Layer 2 of a small transformer language model trained on English Wikipedia (12 layers, counted from 0, width 96). Numbers have three digits each and are written without spaces.
A neuron's activation on a vector x is GELU(weights . x + bias), where the dot is the dot product.
The model reads these tokens: " d" "anc" "er" " to" " support" " her" " daughter" ".\n\n" "==" "M" "usic" " career" "==\n" "Wh" "ile" " living" " in" " Ok" "l" "ah" "oma" " City" "," " St" "r" "ings" " attended" " an" " R" "." " K" "el"

The vector x that enters this layer's MLP at each token. A number n stands for (n - 500) times 0.0058.
0 " d": 581377298879591521594541573659519488504647534410647171496393496431506635336418584317779430446539735503400564349483565409593402538533485219253692536460598452651341651454370434492476506423392428601189623737402499429339385500489743661365694256505660638491307599561516525525657607555440423622
1 "anc": 600529554883436404519715644600553325261666758629314310333388641552535487441529705311830292483457574553501724364460497438640480502361346330673466455381450576572492667418374427339603375645473445436413402855436497566424292314645475525348498420481618536347412365527447638442654465601628666511
2 "er": 527587460765516418643473522420558396468496939582459416369452549445521583333588434423614218577539588693268606453531500506482377440507222373547519417466429436606313650494491372715585316558296597473263569766450675626313314562832381482542650261481433602239355563502548474426670450516414642718
3 " to": 545423488711525408796479505403269443541426606592381647430363369484388630464537734562595543234527581551467585410585571593577337478514270379578434601386522524489345778625492561804425204618291590555336619656533457562524435452626714434364554292460490575429608562483412538522632415299470434587
4 " support": 491415695649513390607499510565448616247519548299578598382434450413754583406658671390637285463440580541617646301597473356659436390551383473258439449245475528666148668576461446400604276572484616731362526738594705413541512467653660433333511254643479676342502401517362601334559452522579507556
5 " her": 628408635651499480665607668433393406506536870256535606476533471507586521246694634481600417326536594601298523477624763549507595352467244360282446423239603400512523693453581495641432397514260589576331514523602721527480576416686677410363510299398409417339276536413497471587662536636433360658
6 " daughter": 554345557531539375600666539498442443489512885509440587385466551514702353267557588321780345375552687639565532345485767502597410367338328244517445691451627497576326599557588389503478287642389492538501467641481787689402489489740528542451590247601330357221303531521463473497629402565523479509
7 ".\n\n": 628403574758601373611450576523224518564495644479565591420530223580533421442561725463707436379644548513529433560486660690433427384420270414459445455421583767605278671367642522708477234692333354451380594730502580602439410609606706310423376321349480617369531539473449511316549529329428510664
8 "==": 596384779813506592546484574589255620649190536368447477474703251528580475565549574390566433357533518367428462579547588558422323461480407275384600351494478546492375707451575467623643428618395462462393558805811443522421247433701712324476379329528581383449704593583553457440589447652417516423
9 "M": 474281553899606358566644545677252700384560474390507320365595589642570670372596553484605189498504690501482508628672585613582394365475517263578406331402441519392598810389595563627451442587337642479476527679579548411520499416715634365377527095338495621439637500477450493352506504355519437482
10 "usic": 663432436716548403529501428638473439480633800473441550425603524561788467578522588600479434401660634648280636444556541562671402272420347281213559362411434524549528815682539383587571328616462624594152387583394593505412316442522716310414506218480349648514480603476323494407571395621562467524
11 " career": 713374590645468313553595463487372538277392584429524637618520721613587395406660386561702156460638715746583592579710576472523373382498125341417347388395405583431460751700380544393455391493360681572342463649615500498538535640720643340640378365492396357595329404367475502395530470653601421494
12 "==\n": 551471562718485379582470457541278530574349633479576633343530357606610507390595698554675315381604609489541434573482673560443439349408209394284453539484588744558376685394658438686386350724329354557361576697468661487492383619690719390361275410277377695283506528552434506359506666405500527662
13 "Wh": 759230510566438542571514644759274531631597405340462508390592564484526478387703778454577396362442749391567467503625644463546659431618528177314546437394683367523563721415473409511456416628377633457304495566585612508552389577803497463427607252276369562347548499436443558418595442575516509413
14 "ile": 603400583618565465470427560533485448401520638772482380515705432621514616329761446464758359364431746554572494363765429710649436465579429384386509365505424536540491551593498303403518362633178750253360518649482421512429256551512685288458457237510285340339557505550692594737660512533418532569
15 " living": 681400559511586491589607617632538566306507719480511516492472400465718538353575621449745104379406723621355600444568768454598511439229402427438578304489422668465378689828494383491349272577227435596589538472562597449466314491557611562526486232479553463580289469447618492378673428662420427572
16 " in": 561400439607494351685599494376407553418414657541513513492455413549484515344411782743696445289524624485507517517628562732466290617509370286470289428395420548487476794509437444777465620609229429601464432727400633432337303443561642445494340480587611711309306562545525518532793329400582406547
17 " Ok": 804272598740444572655667540554393490530400368265483538281571649506582463305531713395730565349416722571656457390450382543608629314221669430704553506464526494476379647479548405431416379484365561438429509658595465343541584416681539326462540210523503593452529552427507640434633498359702432526
18 "l": 511503384864558449415533546442655476468522578430473345542494438525625499507589515456776538559383496661461407596586396596665586661579513313405398056325324348528289827492488364620498426472491721270306501573435746417343523447808667433583416332392512708158326523380560650700364670401547697500
19 "ah": 536462389696521536570663632582584410523560577449315422502418552456570550266724686449854573678358735380555451526554347490655542523290589444540212567591327417516403673458743341495442249658296630424433456678439647415351374585765618295470509283502472560055384601384536555590481403532563433671
20 "oma": 755509519670762660626520621624561206387376689459385364418669541515609651271467571517634565508511604365332605425556390545692494254413353497563408594499430430611520632599603476479580180777558655571237425789411468446337514531596532264387468190502362530233540462500504585428541424394464562552
21 " City": 657461561765392546673519500473499535428419750451315585300572622435752477267555445318663369415481763553442652507693420570571343300288317364458416532441500520555434683557535487475553338749366487453259478769519576456471682613643562250561524191633516447384462400370459571469672544556510456537
22 ",": 594416646652604330854401557412358474535399499499413501458521456482624537398389664667744486416379738507542472446578613616566446481493346491518462312443388728616354796571471449676406416620323624657334498781379588499278409515586631437530412477271424518226396580554334426446499547389447419631
23 " St": 808392455679575426589544446658393577490692590373428343222405753439574371565539599333770451334410694557483437484564533601532353365458486257564420390437547474509431645518562554700537466470412626477220443721579735602637194540611484572449438109457538559454357582531582491362666645416491504496
24 "r": 573461363972512217497612496626517419465506427569546332589557497574550548397410449544672351531531609488237346488620424442576422521468447278503435414544391597724358699448633499466820334453450681290345498733427533699605419529756604369572335162398482565100523458437685446637573684380550471631
25 "ings": 694343482722672457614333640526544593401417714485376511441434484443594550548592474589687521409532776542413613328600519437472381287681156334358403466584390499632359831620479449464503274679459745598423459764331544524387389563677377244412602345447656621237374500341460459506623397601539579582
26 " attended": 573345582635547509654617592413492509325367637622335547435496519585512512338483628531772267306572765561413435318584784499543409231473207406337686314325482449553444847712572313733477583546308517606380578586506491591382423554646619378465418354560483682452585482487398546508698331604377467549
27 " an": 777431492764533350645561612580391402644583675555583491422521411502549573341384770471671465326567639616295427587731763410574472469361273366190418458348669539578462684480404330603578341556452738704535422550471528528352379515502582550597480236473568540245437402572410284442644420555429313556
28 " R": 709399370803637356607553458512444564506592521315414241199498666506600552490441600445700439408478632466362446619479495723696298425482604452433437294428633494807427821383529429628589532509337499549267430745593464560495389548585620433468498056530493697441423453481437359436624553421444554560
29 ".": 455350601850509429686408654549330396690492555522518274408518429579597469365471682535618461334670881460454523395592503577455428320471251192488529446511488733590248799420594658469396307609303497408429509711496663506477350430556592508474438377484562620288512572505418443541449591423376596712
30 " K": 736243436740419322605559445626370564453590515343523321341514707454506500439598645337677541418533797592486538572502441622626473302311643332594571610461533470598403719315514447692533439568269569560472567581592634466441320419689661500460473051322470732275475538436426450488553594497514489587
31 "el": 506399490852567394483424655481571403596627793572485168292420515402561656459715559568796461570383719453360452613597423449617435561510480215483424307543491438682282635526689453483402233601333630335270691563429605607432261615793382367496503241455426639307453449375635516635490559536435607589

Each question shows the input weights of one neuron of the MLP. A number n stands for (n - 500) times 0.0018.

n150 (bias -0.200): 628534410454553523443401406464345545396361569543481627485364428583532427668584403450574581571563361261477347598239724394181481515569462462417697526510584534482477519420560518551656531646553418425398463471547513475672595599515770488597325615437476530513569436619389518509427509317419438398
It fires most on token 12 "==\n"

n266 (bias -0.218): 452459518678402411433515318485574495452329375446380497530405593592385492363452624567494481591513618517516350513491639508481492551479526532449561361232428448439489416444471503532578631562586604510505464556358399453548413486419412435474417689613422586476522647435455532418389480528608541726
Its three highest activations, in order, are on tokens 26 " attended", 16 " in", 18 "l"

n41 (bias -0.121): 569519432522588436597457462516385565538303659422419311534468614511513508410541480523426608432598561753545516638382550464469543465397515630491722781509396478535582423447472476410582549510667464465351417567471447382579511520460399545415571539579556578381488709533575509616317398416459492541
On which token does it fire most, and how strongly? 20 "oma", at about 1.1

n295 (bias -0.179): 415487427523807589484526503331672481556523701464576347422653293421554497620519478478605552462568474507386413551512625418444441503454652287434500369612597349307417365698370477356410719519426534358474599390625661500646452436516581490711417769490513570564549641649541221589477410461560348454
Its three highest activations, in order, are on tokens 31 "el", 18 "l", 8 "=="

n208 (bias -0.170): 433469382509450702386521511441467467573554500516468503436672356658483419503576396573565481459432483670421497436546550503507448549611622689421644306477500389348394580570582544430555370523442453573583391362531500635564591345367508431489342403536510478612442382420415406495482528439508357604
It fires most on token 15 " living"

n26 (bias -0.093): 275544529394420521619503406500580509658561575468647256466590536474369547468524482493223685369397425490403490585389441550488386333571640424418670593529353581506420510411401882467503375596558490521525439537562596382544618444465213522487356469368544368618309481593546613481695512524291522587
It fires most on token 29 "."

n145 (bias -0.130): 470611613466579403606556587378406486455724561395426512518350621444611394696398580353385732425526265255637508458490659442695685399413466621801354473483837565689516446461591683516551822388485291332442373504520357309724473534474460504352743364548419432538524333423273534664448446403444391342
On which token does it fire most, and how strongly? 28 " R", at about 1.1

n7 (bias -0.086): 365530741488415474470414417608711546430678562520496246453600414483490624462497408619538694435544665444303306275512500329614262503681388448500630518666457441415486598270557452496424473470476340490630585484563277758564454472402617587594565772416584447714558602532398438698402424423631483617
Its three highest activations, in order, are on tokens 29 ".", 0 " d", 31 "el"

n121 (bias -0.148): 360296555472555574402527439586482408652443569652585371537475703587635415415354437494485477457460595482614440430628545675456629489510448497503656429613563442557526589427322449562486601511646423355423470484512655536673542558583616527340389594428618503584631457444508571484495592403618568549
It fires most on token 29 "."

n54 (bias -0.117): 573359715568538429522460445668505420447616356574500406439511360585581614385417603627512449506575506665527400480444574479508575574579573344523559326554476376517545224650590438583434671497517477572597613557509612396483342531404633611517539789425497620512594497505415341500394450555509440574
It fires most on token 22 ","

n299 (bias -0.043): 531435465661527598622393313466530600515706399453568680653635434525428614557503616394569549474439560654546358481472555416616526698541665624515605279599510586506353359416465562659253453443414538556552182405429532538457555393519350678500365527475509344554711432515371390484540521460645500302
On which two tokens does it fire most, strongest first? 22 ",", 17 " Ok"

n281 (bias -0.136): 465385277512450618620317543635558670461444681500449634576535366332520472606517340427261356522493630416515507424660418620597673451500358583394652453429460635490394471319444451529578588544639521608660440196439293564514457574385200180482621453579541264471470559388558548356396456266479504708
On which token does it fire most, and how strongly? 25 "ings", at about 1.6

n138 (bias -0.150): 446645580442586724593490587365392552574557574417636562353618452398682441687428373417402567473372443232320477493523525361376503500435410479533434616841443438671637311546432478407487481435458555452522525485683592685378713541450633459481393439556553429680520607608526395640622488603314312478
On which token does it fire most, and how strongly? 8 "==", at about 1.4

n312 (bias -0.110): 308540456611346485448628813523561682372463429547385345543540534560542447673560425726471546423503579764426324700479390343271401503519636376433631587542574245347560428469466520591616554532582442779454564500365493695628521565384418372578451477500629461435428686588590508456427614565301510396
On which token does it fire most, and how strongly? 24 "r", at about 0.31

n48 (bias -0.157): 445396593392669526651442551490487436458469367497421633405468505518412567399473632426529646550541473500755511608528635519488575558405527537387586246698495521409462454546390534429492576393420577522439437363469519449621530476516416590449448440492611437384632320702508644542554446466431484534
Its three highest activations, in order, are on tokens 17 " Ok", 13 "Wh", 22 ","

n32 (bias -0.193): 583339594236471676321762482453651506508605418614447670388515482524575432400412455399573478412476541388563439414393488509580579639528236480437376456554509509551421518509508695765465560320607665607485596489392500393409515503426506370534509633559524671599429384610509432560387649571461590370
It fires most on token 26 " attended"

n366 (bias -0.243): 560248423377640583150325439691567494450437429766606490509455561481506475580464467431577377650512557618570616471534657530382343545651707506489390464543463539437477445490631310576299580626655484530642430503610625639478445477484592556448620585494359332559486550372425438383569278466484586436
On which token does it fire most, and how strongly? 6 " daughter", at about 0.54

n182 (bias -0.263): 379551515583496516444489441597500585532556561472471379519392483633475407431520570458340509462521575329513606478454523538441498532536587354490563422548612655485448561451446489447466436548567541546475414457414422487422674476294493311567424568550513417489463421534425454498540467458472526534
It fires most on token 29 "."

n267 (bias -0.124): 430515549567356423411579410459528609505439567525334424454544592556430392517477585548414265420671563605680520475379626416460559470505522498253409505544472458546490415470580632482448537514498473587498441554537434573447528480510555570308567498507454500565600571624571626547326507328409446451
On which token does it fire most, and how strongly? 12 "==\n", at about 1.3

n369 (bias -0.097): 380660450662538621262612376464319777518497493539524564461550311615403494576609408511493573220371482568249640480341628312359507606583481600604597606622569400435503608456472628521583404357357601460513507616479527550603784448386623503530725617552536440625507516478541459431578503358550457262
On which token does it fire most, and how strongly? 3 " to", at about 0.96

n98 (bias -0.182): 506403574419429520521750488509378527540365478463567544394389537392509642457387423500399752513313459352622519509484577439550494460563452707493557548729490563509339500758529570510562386322675459563362454679483373334458617537470648524712494707379355388428365439514446297463433509387580515469
On which token does it fire most, and how strongly? 22 ",", at about 1.6

n340 (bias -0.210): 465491329430413573528550458390331525489404435553384593554529353480408351671453655300365614568526493634439417680521520494608454556573625497466719485437430274598479659539555494542460506449494747568403229442389527455483437470549307640467537385534558475557734491560467590488344520484656523459
Its three highest activations, in order, are on tokens 18 "l", 13 "Wh", 10 "usic"

n206 (bias -0.117): 334602514402654622517606514544599480522408368561653602661699728459428386341593506601613428482714462612421517563662328411429334373538627584424597407446403413558514391408519616450453596464254430331663360272429511664534451484395635359580475454430443385426734466526398543169385317434596617370
Its three highest activations, in order, are on tokens 11 " career", 14 "ile", 9 "M"

n6 (bias -0.284): 320459337631445593561625384341530505408289408438410487505325658479490620532385558514340434596523512449497416524519656554522401469556561443403573440474426603356470481600534373600618563503547524420482479443370417511625524536482467543746383498554446447553444557517516467404449515618524529704
Its three highest activations, in order, are on tokens 26 " attended", 24 "r", 11 " career"

n1 (bias -0.221): 283372605455717644437659675585490368611590679489433500673532329396466225544341426555551609428377484465568627566487448552261489460600629486307445522767748361493398154638581461694375648559427423534605539394555664529673622500557500518372477272398542535423727504395407643618543476306399395478
On which two tokens does it fire most, strongest first? 6 " daughter", 7 ".\n\n"

n322 (bias -0.148): 387563567253442562565331384513497420533519461551490372528561619424458494513590432521441490590593578649679532568673611368455563580639450335437428371521374326717719429507497481467630611328474290447568551443552750503400285348585537438403357360565550631555622484682585627484622377517538525271
It fires most on token 13 "Wh"

n24 (bias -0.112): 509353474627509716549494452656528353497601510772391503494462615449277721647583494317462596646543589465526337545542546563479343611541739590567627411418464387513394286291544450539410535543465558337574323422562533578528555523387419475513201500382484442581503500399278493532522589459691402408
On which token does it fire most, and how strongly? 30 " K", at about 0.33

n223 (bias -0.222): 497544373503517516480449421364413602688524239656428710427401630305557638503407561520382327547620251451487424423658581372523579503433402557430549572628437384550578549333427425475440386425363338522494623509533385543629716442479638406336579520289630529509423405615503589494559506487488479518
On which two tokens does it fire most, strongest first? 3 " to", 12 "==\n"

n189 (bias -0.297): 333479572596438589445437515457552571474554467537520500445461537571434458555512542660464650609553563545453607422512439504424339454520699404480533518459509465494303447446524476534482519579533533401540431346528585628485418367481535551564480510422587350562539474482358468537509538521593455483
It fires most on token 29 "."

n301 (bias -0.192): 575566843449460342494328339581500368518525680706407503509296468525500553359566453431427687323379354351513548503384586474524430481600443533444448530514779532421467484385556674404286468531600649313543481506641424481512673547365544572645660540540425417493344446422454489500300556397513694513
It fires most on token 6 " daughter"

n216 (bias -0.064): 520671416349595514429683476373449580435536476563590411585523630603576565426494660464442517573536448656386533728541545452258542130398660472562342476384323470326497425507559388379636590362460510413603689390464689666562578393457525549537469494445513474507369546643346115255539384511500530483
It fires most on token 27 " an"

n334 (bias -0.297): 653396313458485487325497556564419452506287431475600414694429497475600618453593396564547503432678507652607631671566566436553585565411535550468366188500516685261591335583584463600402661434594550561395546359436516412640481446494391485588623589449378470516602445558440486417433377727435407683
On which two tokens does it fire most, strongest first? 11 " career", 15 " living"

n381 (bias -0.007): 538651603578620456594475435482468549429482562563455547425630556436556468539426358442400358586470346522529420411566532471459548587661431609586724529618399353417543461497455472582366452591487518398549452686459379669393505498452473545415521520674508458596429392400330387513412502500592566421
Its three highest activations, in order, are on tokens 2 "er", 1 "anc", 25 "ings"

n200 (bias -0.156): 342596601354515608585509525324391379585466437366409767577610427563372693503529398418531782697408542411464415362416654510429510600456454444526493568514585398342431545506701251481579528606617621555442516518388319315558545560525537454624549479430358494596457345553407464703602579557557547343
It fires most on token 20 "oma"

n114 (bias -0.086): 426493471440479586427406432625523456417387500490618614561495563553452540585685402560434414545434487484417534512633540465404396457580581343486565577562625366381528598359397443515391565498398405583519598495474475635474397504552487399507535606300524438584613441572507421471630465472512394594
On which token does it fire most, and how strongly? 13 "Wh", at about 1

n65 (bias -0.011): 575464619387491553452497470607516503432339423457644385494520653484528458361472433439435718718349544590669357395556723661647503678424622581385500380533359517585648564429472326661420582490487540429327319569550588302303453358513265513563617664516552639716272536630541511631529570415550645355
It fires most on token 18 "l"

n137 (bias -0.077): 503553333336495515582537603389478418364480497548605720528325684503420558440577487442592394630591475475538633670397473482511586398505449516441649477364479606481588491468440595448547573408417671361418349406415590268409491358330416489614571473395425600399473584645627407548481495473387610452
On which two tokens does it fire most, strongest first? 2 "er", 18 "l"

n185 (bias -0.141): 427577641361603464385796305613667561751577474518481519420530452714560565586337407568391395372482554504646567371296446508475589615795214640414480546429496485467643236378552507542477526518425312634378577700644607380551572612617354345350245429402779635526370533611481454452431579472507722607
On which token does it fire most, and how strongly? 12 "==\n", at about 2.3

n107 (bias -0.198): 564504503466542429461512551507462612490532564450388497549549524497472488552572546530489395431555436510523567483452499498411512541531518570510438466525635430467471473573544538515447569528470516500467468513519457478532544424474534445557443556507496410559486529464406470562491591473504553485
On which two tokens does it fire most, strongest first? 11 " career", 5 " her"

n160 (bias -0.168): 470478382449492512579363486414516638458520534475509529519511393640385536458418557409546576591681340497529424523413462500317497576620616670467324328481611543569459405578463542392603396546506568283546511377467590466618480418406614495381506336645337594612587589497396446430329413612458438713
On which two tokens does it fire most, strongest first? 7 ".\n\n", 4 " support"